Layer 7 of a small transformer language model trained on English Wikipedia (10 layers, counted from 0, width 64).
A neuron's activation on a vector x is GELU(weights . x + bias), where the dot is the dot product.

Input weights of the MLP neurons that the questions are about. A number n stands for (n - 500) times 0.00084.
n10 (bias -0.015): 513 437 324 528 438 580 548 432 454 651 522 762 439 616 422 520 562 429 392 480 499 430 628 554 765 531 505 535 431 433 482 340 333 685 523 580 489 397 605 635 475 489 617 254 449 313 340 357 480 419 426 529 363 501 482 644 581 499 572 524 611 489 563 435
n14 (bias -0.018): 431 557 614 461 472 573 580 445 434 278 355 393 565 577 307 382 493 503 414 680 537 671 790 592 507 468 535 609 545 610 378 506 363 452 204 451 594 615 495 561 516 481 548 668 457 553 570 463 528 375 415 583 561 248 269 525 564 577 482 660 476 484 598 528
n25 (bias -0.008): 372 389 392 579 605 606 525 532 451 584 548 513 523 545 565 421 355 451 362 633 500 669 478 438 666 543 480 501 449 560 493 422 375 562 352 382 488 416 649 500 678 608 556 475 448 485 356 727 523 686 270 450 417 513 690 513 413 217 708 508 329 489 417 575
n27 (bias -0.022): 433 747 416 343 354 564 496 483 397 394 382 288 550 545 463 458 424 444 424 385 330 467 551 310 555 843 551 696 464 548 568 614 794 473 700 519 482 544 486 489 697 465 558 459 547 544 526 560 452 664 471 488 528 272 592 542 474 402 674 253 546 462 562 453
n30 (bias -0.021): 475 803 450 781 293 559 687 637 524 416 568 379 342 439 504 560 24 496 609 480 595 291 381 398 450 548 500 738 759 590 361 490 522 426 175 419 539 511 458 619 424 737 460 486 615 577 613 622 575 397 621 507 540 534 525 297 439 354 563 472 412 318 513 660
n35 (bias -0.007): 620 673 467 662 462 424 468 557 299 389 480 288 253 417 481 407 321 547 574 540 351 679 670 628 466 516 399 843 671 545 351 616 636 724 300 277 587 388 435 520 586 374 466 339 433 312 588 664 539 769 724 518 403 514 578 493 408 351 509 339 449 243 473 592
n38 (bias -0.028): 495 693 498 558 479 420 473 531 402 430 482 425 422 426 387 421 596 562 522 426 504 620 479 505 548 553 574 564 529 460 418 473 585 368 223 472 481 437 417 457 586 416 484 624 474 611 525 708 457 577 478 501 653 555 477 455 578 635 458 468 554 460 453 550
n46 (bias -0.016): 469 576 704 672 507 392 392 352 777 390 436 477 403 559 439 603 566 399 385 480 579 490 443 600 664 371 472 411 492 706 655 480 546 535 75 455 554 380 528 475 524 561 442 439 537 490 416 418 581 465 551 201 546 510 547 724 812 532 555 438 371 502 547 379
n49 (bias -0.001): 440 326 465 179 367 634 483 321 491 702 522 643 443 410 595 563 588 511 603 381 334 386 431 270 817 438 480 460 415 541 436 459 372 554 527 481 555 565 407 521 689 481 676 425 607 490 654 540 638 424 437 497 453 376 514 559 421 513 508 738 493 507 303 705
n62 (bias -0.020): 634 445 510 703 456 647 545 416 473 479 305 518 714 812 448 747 691 510 452 635 690 512 397 411 458 334 564 444 446 467 621 419 379 909 612 547 743 442 272 393 408 437 491 440 630 586 352 401 544 511 445 477 275 409 607 449 566 495 521 416 377 247 444 476
n64 (bias -0.015): 496 307 458 593 485 392 324 394 432 322 487 604 478 658 395 606 356 404 671 629 349 618 962 386 432 575 437 684 662 583 312 200 471 502 398 354 523 244 355 434 727 677 590 483 591 337 767 544 453 585 600 369 574 836 517 649 424 586 471 618 586 345 514 455
n91 (bias -0.011): 529 554 609 562 422 542 435 604 399 725 567 521 456 437 445 495 260 461 412 476 287 565 588 375 551 508 420 504 523 449 238 365 777 332 336 453 521 525 530 683 537 440 544 608 528 473 687 760 332 589 471 242 536 857 295 571 368 453 676 352 563 563 420 415
n105 (bias -0.029): 617 445 452 601 364 432 461 362 586 535 458 559 669 457 508 459 487 647 592 664 515 397 517 590 503 566 295 470 683 272 590 461 546 425 523 356 631 445 471 333 695 517 534 238 395 488 468 673 643 601 573 286 412 700 322 591 411 763 351 650 397 214 449 377
n111 (bias -0.019): 712 686 488 574 419 434 589 700 568 520 519 528 381 672 492 514 394 393 469 557 444 334 437 493 624 443 244 510 502 466 643 448 457 515 565 511 405 586 701 597 444 502 437 394 358 404 226 518 446 503 502 483 547 590 437 541 588 460 540 402 507 596 638 677
n112 (bias -0.004): 446 506 414 526 260 630 414 459 606 478 585 574 426 459 422 440 530 507 503 495 318 558 627 603 536 320 596 585 447 405 489 359 595 446 528 568 592 496 523 528 820 356 513 403 489 587 647 505 550 458 503 687 543 538 307 516 559 424 526 548 445 433 520 600
n128 (bias 0.001): 626 771 510 517 441 554 576 369 586 477 479 441 459 579 578 574 603 430 443 471 532 588 553 190 520 429 480 453 340 468 550 561 656 529 493 293 478 396 341 560 640 583 587 555 528 509 400 541 597 499 423 259 356 495 549 468 516 612 745 411 490 694 415 346
n130 (bias -0.018): 387 313 313 450 506 498 413 504 516 475 420 659 698 579 319 343 494 629 509 478 571 248 628 522 489 506 385 563 492 512 499 510 197 635 827 400 451 506 288 377 575 493 348 593 540 514 472 530 442 586 484 521 596 497 418 589 463 637 495 629 309 565 610 521
n135 (bias -0.029): 432 495 623 421 323 573 292 533 504 431 538 476 384 504 515 420 445 403 370 741 516 566 517 557 525 497 424 591 570 462 813 545 251 660 501 500 692 399 511 263 600 428 274 654 492 503 320 668 521 565 384 532 408 812 564 486 480 636 312 521 447 469 630 598
n141 (bias -0.011): 387 449 493 403 332 624 413 654 862 388 521 448 488 355 682 492 195 587 569 451 458 731 375 521 289 658 511 624 538 588 472 523 631 535 611 503 488 395 657 618 582 517 477 405 311 460 453 557 371 467 354 513 541 856 581 295 270 474 601 502 634 420 682 539
n157 (bias -0.009): 328 579 481 797 333 491 486 434 496 642 549 519 537 569 522 385 499 582 587 702 572 337 589 344 482 426 366 510 306 454 369 335 491 455 614 564 544 367 638 400 373 717 492 483 645 528 339 745 334 360 585 531 450 568 325 510 427 542 649 343 590 536 603 406
n175 (bias -0.007): 392 217 580 683 512 328 469 520 461 718 593 450 621 530 204 566 387 603 611 468 291 654 487 431 569 632 356 497 535 413 321 578 486 539 334 372 474 519 526 494 354 446 462 406 457 438 702 816 585 369 572 378 591 412 527 486 507 616 637 432 564 517 456 656
n178 (bias -0.031): 546 667 556 516 424 538 481 598 546 408 466 425 417 347 352 640 721 447 585 497 456 394 533 470 435 450 490 438 544 704 513 432 561 653 378 532 469 440 351 447 350 556 484 595 595 450 571 600 374 508 567 373 528 532 363 522 568 724 439 354 469 607 410 640
n201 (bias -0.001): 541 539 527 755 506 508 655 458 724 407 378 464 489 475 740 313 475 575 719 522 457 494 561 598 686 508 406 754 453 519 380 475 408 396 506 250 409 467 337 427 298 629 579 339 614 314 373 544 451 361 499 517 528 763 551 573 256 466 725 660 285 343 516 703
n203 (bias -0.029): 540 387 570 572 419 562 467 479 379 516 558 188 590 503 487 419 431 548 549 670 407 617 828 460 266 513 247 630 407 522 408 733 564 515 525 531 517 311 530 384 530 517 461 559 612 496 645 562 366 582 446 470 429 453 475 500 473 377 619 429 524 359 652 478
n207 (bias -0.018): 492 334 482 523 642 388 536 434 568 429 413 576 573 576 311 538 385 449 499 511 615 458 772 555 731 473 488 573 440 572 364 514 577 429 361 549 416 558 481 406 504 370 686 413 227 629 559 488 515 465 342 521 447 422 429 515 545 646 613 483 511 433 391 747
n210 (bias -0.015): 675 394 384 698 491 354 463 620 626 476 701 300 638 577 318 635 507 367 456 663 413 492 297 428 507 588 522 246 454 150 597 480 644 335 376 556 573 478 488 545 630 543 609 376 558 626 633 558 357 529 651 499 640 526 358 422 629 642 366 258 475 176 555 528
n212 (bias 0.004): 572 332 314 629 529 520 513 418 526 360 553 527 749 657 601 767 736 464 530 438 539 479 601 132 463 508 594 620 252 461 220 312 595 560 558 432 581 411 433 542 777 602 593 539 499 385 477 537 520 645 523 391 381 440 474 348 310 525 389 590 586 321 626 609
n219 (bias -0.015): 483 477 547 556 358 679 598 609 166 327 605 484 601 503 719 553 401 470 539 492 482 537 560 159 443 491 436 594 341 500 444 366 348 520 535 655 638 440 408 497 362 725 504 216 778 478 547 723 401 572 612 624 308 574 677 589 439 590 511 380 384 538 371 650
n226 (bias -0.010): 536 514 411 281 502 430 480 455 548 487 478 372 502 483 422 467 573 288 448 480 449 458 691 391 518 307 488 336 579 597 616 559 656 408 479 512 423 578 464 764 628 680 619 263 580 491 392 420 468 607 442 390 514 489 427 492 740 444 647 540 610 543 470 478
n227 (bias 0.015): 395 500 556 462 476 592 231 529 521 551 686 636 370 482 473 465 462 585 608 502 303 642 650 474 515 357 714 535 418 536 480 353 525 463 377 595 617 359 248 541 695 775 509 258 428 328 558 596 533 350 533 561 588 467 425 396 394 343 707 592 408 412 698 629
n231 (bias -0.011): 381 319 607 662 557 550 558 462 484 650 529 706 473 530 443 409 462 430 551 338 483 514 667 163 679 437 447 566 555 412 263 456 520 395 416 448 742 424 540 295 332 508 597 417 360 404 659 527 527 458 624 545 533 387 633 514 553 436 825 388 650 774 527 558
n241 (bias -0.037): 686 376 369 684 518 320 378 577 650 547 885 514 473 686 720 554 169 731 497 373 746 480 442 549 462 644 390 500 421 353 321 339 412 598 170 530 592 765 561 517 625 562 466 547 561 591 454 558 461 378 367 670 345 609 506 250 463 350 405 664 329 342 802 528

Each question shows a token from some text and the vector x that enters the MLP there. A number n stands for (n - 500) times 0.0087.

" Od": 307 749 382 513 441 641 547 620 507 610 529 382 655 436 598 540 811 422 588 373 357 497 550 560 227 576 380 393 583 417 458 501 454 385 423 520 511 478 640 467 484 444 557 532 766 360 390 486 427 635 424 631 582 259 429 437 599 261 558 634 507 441 489 637
The three highest activations, in order: n203, n27, n226

"ed": 480 461 594 601 564 564 460 312 286 662 500 404 492 665 661 713 596 279 522 420 659 731 610 501 373 598 475 332 391 715 352 561 500 478 363 351 350 517 417 550 479 383 591 409 777 342 345 619 496 487 527 445 456 498 497 570 506 413 370 494 393 642 692 516
Which of these neurons fires most? n212

"ker": 590 231 470 544 532 582 429 429 474 797 505 515 615 553 601 812 568 434 364 581 448 789 547 664 556 364 392 376 309 685 360 578 467 502 482 378 449 498 509 480 504 400 587 454 414 404 557 501 406 608 491 316 712 386 385 325 539 537 291 619 441 516 622 536
The most active neuron and its activation: n212, at about 1.6

" movie": 273 308 656 519 441 483 411 465 427 527 585 654 547 580 539 736 356 515 503 436 464 587 469 675 463 558 228 514 318 696 361 491 522 415 342 440 614 521 416 495 519 481 629 510 804 354 631 465 499 687 552 436 532 421 599 374 481 362 332 499 428 465 624 761
The three highest activations, in order: n241, n64, n175

"ates": 359 759 575 661 394 552 448 316 290 503 480 514 460 713 480 667 502 433 631 472 547 695 504 438 523 482 371 418 529 719 290 617 565 379 507 343 454 396 491 483 403 368 528 532 697 392 598 665 511 598 548 347 452 509 597 627 489 278 323 557 361 491 433 735
Which of these neurons fires most? n35

"-": 519 493 385 489 343 609 438 489 399 284 529 567 466 274 666 470 380 334 584 350 388 652 470 703 517 581 521 426 399 598 468 571 513 437 434 413 534 479 598 342 654 359 600 488 443 295 412 451 450 582 503 515 506 455 422 306 683 617 628 623 784 655 705 738
The most active neuron and its activation: n141, at about 1.9

"\n\n": 604 829 434 554 602 372 454 468 340 536 401 666 427 550 514 535 489 257 484 552 542 673 614 590 538 488 317 277 430 450 656 461 518 517 528 456 728 500 344 349 683 401 602 553 423 254 409 504 400 576 298 498 503 538 355 576 659 697 432 527 487 562 395 637
The most active neuron and its activation: n135, at about 1.5

"g": 509 445 374 536 510 568 412 469 366 755 302 700 576 527 428 605 511 367 313 754 532 570 528 543 502 372 407 314 483 423 347 624 353 452 378 376 628 670 639 321 495 440 586 350 541 501 557 567 433 475 547 407 715 440 482 396 483 460 493 552 879 548 635 536
Which of these neurons fires most? n231

"2002": 508 588 567 388 437 538 490 448 522 612 573 626 583 705 539 622 543 251 305 575 482 582 394 533 432 725 616 351 536 370 518 560 439 424 426 516 638 635 460 395 613 266 681 476 691 349 551 395 527 427 263 592 547 340 484 621 325 246 492 361 631 609 545 542
Which of these neurons fires most? n27

" Ash": 335 643 463 474 457 525 688 508 376 585 577 469 699 273 676 774 478 415 631 516 312 561 548 582 368 323 393 141 615 454 348 449 506 396 442 338 574 580 558 405 564 532 484 471 621 353 450 575 530 666 372 500 683 434 477 479 662 392 568 633 568 505 457 554
Which two neurons fire most, strongest first? n226, n91

" Cho": 353 825 602 543 516 354 500 397 380 622 396 456 449 343 581 421 713 371 571 670 393 492 657 541 597 449 456 341 370 339 366 492 610 329 336 542 505 507 384 451 550 518 525 584 677 342 546 634 549 609 369 563 592 275 541 345 650 460 647 723 564 454 523 537
Which of these neurons fires most? n38

" Hall": 585 565 596 549 475 552 514 560 318 615 597 514 404 329 583 635 494 504 511 355 565 851 515 755 463 546 293 256 472 498 380 506 556 555 360 537 491 556 546 435 347 354 325 488 731 389 725 441 398 610 598 434 487 396 626 599 631 529 325 376 505 365 396 551
The most active neuron and its activation: n35, at about 1.9

" la": 253 681 522 481 520 579 704 469 294 564 528 398 446 523 483 442 529 481 568 482 406 314 589 546 564 454 419 367 565 666 301 452 589 325 502 445 465 442 424 600 450 598 671 475 674 321 333 472 563 614 512 489 536 302 557 298 560 366 588 715 542 468 824 683
The three highest activations, in order: n30, n226, n227

" St": 391 676 480 359 452 672 545 526 371 677 497 469 574 428 539 652 476 391 498 491 539 656 518 737 346 490 208 187 304 458 524 486 453 395 425 490 549 611 520 423 487 469 563 516 601 337 473 597 300 506 477 532 602 339 459 634 653 443 736 634 409 482 523 752
The most active neuron and its activation: n203, at about 0.74

"=": 594 580 365 421 482 458 447 345 543 379 385 606 578 556 423 608 606 405 261 681 517 427 785 759 384 527 375 356 455 616 546 462 434 442 649 399 584 353 476 312 684 328 690 533 506 477 437 432 324 432 437 429 528 489 515 633 532 502 411 746 442 587 683 642
Which of these neurons fires most? n130

"pl": 412 499 493 403 452 780 372 489 582 667 521 372 453 511 499 492 457 389 502 324 527 591 579 581 415 776 407 456 301 686 383 614 425 394 449 378 510 430 442 684 460 529 493 391 730 380 520 380 396 555 624 537 673 437 426 522 551 306 566 561 296 561 606 810
Which two neurons fire most, strongest first? n227, n201

"dam": 666 332 531 428 460 545 591 421 466 746 496 524 642 648 569 657 593 241 349 565 555 678 466 540 391 424 519 311 610 321 403 481 546 474 432 398 603 690 684 368 541 457 734 366 535 585 538 497 473 456 426 413 611 361 441 326 431 462 213 519 736 472 559 486
Which of these neurons fires most? n210

" provides": 435 711 489 775 434 514 496 487 214 448 547 510 516 569 530 687 428 414 561 517 551 550 450 349 373 455 419 358 521 557 306 529 571 364 487 385 441 327 352 517 433 512 666 549 666 260 562 721 523 648 463 387 417 508 392 663 613 368 470 586 429 735 574 702
Which two neurons fire most, strongest first? n219, n91

"yr": 634 528 417 425 446 562 512 653 672 667 529 359 576 417 620 681 496 265 586 652 466 510 518 666 402 391 307 355 518 502 343 564 520 533 534 207 476 490 799 565 422 228 613 356 458 540 507 435 520 531 566 401 599 437 607 237 380 600 619 494 569 471 457 593
Which two neurons fire most, strongest first? n141, n111

"ala": 603 558 539 545 565 336 582 582 572 828 345 406 558 505 561 665 589 424 359 752 511 514 485 414 591 491 539 431 560 274 267 522 483 427 537 403 592 696 672 328 491 324 656 361 545 426 408 609 482 515 379 294 572 342 580 290 551 586 424 408 647 402 551 564
Which two neurons fire most, strongest first? n210, n175

"ca": 565 396 438 325 536 466 654 384 599 496 479 264 294 507 651 742 461 473 455 520 614 510 643 600 485 426 514 435 310 533 451 686 527 448 548 527 375 501 511 477 423 284 504 409 505 491 409 619 514 491 662 535 588 295 455 204 545 409 688 575 590 490 641 843
Which of these neurons fires most? n207

" Lawrence": 548 417 504 514 504 534 596 325 471 718 518 461 462 429 644 809 384 215 546 479 428 738 400 571 606 456 392 296 419 358 515 508 555 567 581 561 553 627 650 528 644 291 378 459 616 486 506 406 531 545 609 421 635 314 460 418 626 614 531 501 462 170 443 561
Which of these neurons fires most? n210

"oga": 415 490 516 548 754 476 534 500 378 497 463 392 386 542 563 449 468 431 504 499 368 626 530 486 502 554 516 382 228 653 202 705 524 376 617 347 466 547 358 358 502 338 625 624 711 322 444 652 476 674 492 579 701 496 534 468 484 410 463 548 435 404 752 716
The most active neuron and its activation: n201, at about 1.6

" a": 595 721 506 556 351 476 486 415 282 614 530 551 396 767 560 563 440 322 461 515 552 667 570 484 420 470 393 464 417 505 410 564 529 460 318 389 394 517 474 515 460 567 535 439 674 154 377 629 417 672 473 501 520 452 324 756 550 365 505 464 524 706 772 566
Which two neurons fire most, strongest first? n111, n91

"s": 533 600 575 547 428 483 401 199 320 655 480 549 445 588 567 706 486 206 481 451 570 597 555 362 464 342 369 293 243 546 497 621 542 528 456 510 495 495 667 531 520 449 490 380 538 509 435 492 472 538 622 277 609 373 549 552 717 483 646 546 516 465 827 641
The three highest activations, in order: n46, n226, n128

"i": 547 554 417 670 612 472 339 427 615 486 432 567 474 433 642 819 396 464 497 700 338 621 525 761 502 376 310 440 459 635 330 464 491 276 399 440 597 425 642 491 621 510 609 406 531 447 362 468 532 672 501 377 523 354 528 450 392 305 409 460 554 493 741 688
Which of these neurons fires most? n35

"\n": 464 658 594 464 547 459 440 454 220 552 519 612 435 451 515 639 409 245 493 590 515 749 466 594 349 314 415 406 547 494 621 666 511 642 578 320 723 462 473 406 793 407 448 485 419 271 325 521 555 613 310 471 564 575 465 649 563 585 551 398 483 597 395 565
Which of these neurons fires most? n135

"gh": 412 381 376 391 521 530 593 499 402 665 459 369 584 400 612 692 513 352 412 392 476 725 574 592 516 582 514 405 548 471 396 473 496 349 591 254 707 759 467 366 537 573 336 425 623 620 586 537 256 576 720 484 593 537 407 353 661 634 591 525 511 332 329 442
Which two neurons fire most, strongest first? n210, n91

" foreign": 455 410 568 530 412 439 367 493 347 495 565 593 449 521 549 674 458 367 468 668 596 649 556 598 245 633 381 438 356 668 283 435 589 426 479 446 452 672 336 461 498 578 691 565 685 356 373 580 465 518 682 629 517 354 423 415 551 385 307 539 343 569 773 676
Which of these neurons fires most? n241

" of": 392 660 295 790 520 504 449 351 274 485 539 568 531 428 659 580 628 378 509 334 513 504 484 495 448 514 270 461 353 431 589 409 536 404 734 489 446 626 687 380 494 522 681 490 654 542 497 337 492 442 489 389 691 434 435 280 717 584 564 640 539 432 623 391
Which two neurons fire most, strongest first? n157, n212

")": 426 349 620 636 701 479 471 356 531 557 363 629 622 618 598 644 582 434 315 556 598 790 564 522 349 271 338 441 454 633 621 584 528 540 468 439 409 565 538 341 567 268 596 388 308 370 519 334 514 669 383 377 488 442 565 521 577 356 418 628 601 432 670 553
Which of these neurons fires most? n62

" Bro": 463 718 568 420 408 608 660 462 374 610 229 388 643 371 698 596 592 434 607 584 510 502 539 650 433 426 381 196 490 374 429 449 497 461 514 575 668 497 471 347 505 412 428 488 683 386 433 522 301 574 513 420 587 292 455 482 716 446 697 560 549 395 637 672
Which of these neurons fires most? n62

" Cro": 368 649 566 343 427 491 711 417 506 580 448 393 687 443 747 543 350 340 684 482 421 558 630 719 562 298 558 308 461 392 424 606 532 526 508 458 446 547 377 356 419 463 433 661 554 439 483 409 418 584 573 586 676 300 487 372 697 566 691 452 555 259 566 496
Which of these neurons fires most? n203

" Je": 346 630 422 433 446 532 627 473 516 555 408 488 540 387 494 616 550 338 669 594 418 651 620 601 534 505 321 161 471 492 477 505 554 377 424 426 677 505 445 303 450 510 410 639 598 360 425 561 453 614 443 547 677 165 338 446 679 592 688 625 477 475 631 670
The most active neuron and its activation: n14, at about 1.7

".": 521 630 547 460 685 477 550 392 436 527 308 488 511 524 519 908 373 451 496 449 528 599 500 503 406 639 187 472 495 597 554 531 636 324 579 317 625 302 450 424 400 383 560 484 624 334 466 569 364 303 318 501 499 549 507 589 593 500 546 685 527 610 469 716
The most active neuron and its activation: n201, at about 1

" Cambridge": 636 423 597 434 530 531 517 304 348 425 541 471 363 489 684 740 531 297 520 481 602 623 508 589 319 484 421 405 461 425 527 446 537 546 606 580 402 663 669 500 528 209 424 360 692 609 692 298 543 533 550 613 701 386 386 437 638 550 489 473 376 288 415 641
Which of these neurons fires most? n210

" as": 522 816 447 681 545 612 366 353 410 548 635 449 534 488 429 701 423 505 288 648 459 673 418 448 392 595 385 357 384 487 514 490 442 398 363 350 450 453 480 499 431 453 556 599 655 204 548 615 477 511 400 454 592 463 276 464 640 487 561 696 549 730 511 689
Which two neurons fire most, strongest first? n91, n128

"ade": 533 507 415 551 583 481 567 462 601 683 531 470 523 443 694 838 425 469 485 579 446 781 543 505 566 384 558 216 325 332 291 454 508 372 364 349 664 629 512 447 527 606 494 502 428 355 574 570 511 694 450 356 421 398 554 279 439 582 459 600 666 352 483 614
Which of these neurons fires most? n212

"o": 437 445 332 584 539 490 413 400 663 621 546 531 599 480 462 772 458 528 643 552 424 574 494 658 614 396 444 243 717 388 330 617 593 393 409 323 664 548 642 439 560 482 318 515 580 422 443 502 627 619 537 395 383 226 421 510 422 347 486 568 734 342 515 649
Which of these neurons fires most? n175

" rem": 362 754 540 413 380 533 591 495 360 455 572 386 597 609 505 597 535 328 556 550 559 556 648 679 331 424 504 331 457 771 454 441 498 393 454 469 528 525 252 368 593 325 552 444 762 368 338 513 524 531 408 624 452 367 262 728 542 523 593 601 451 633 508 601
The most active neuron and its activation: n14, at about 1.9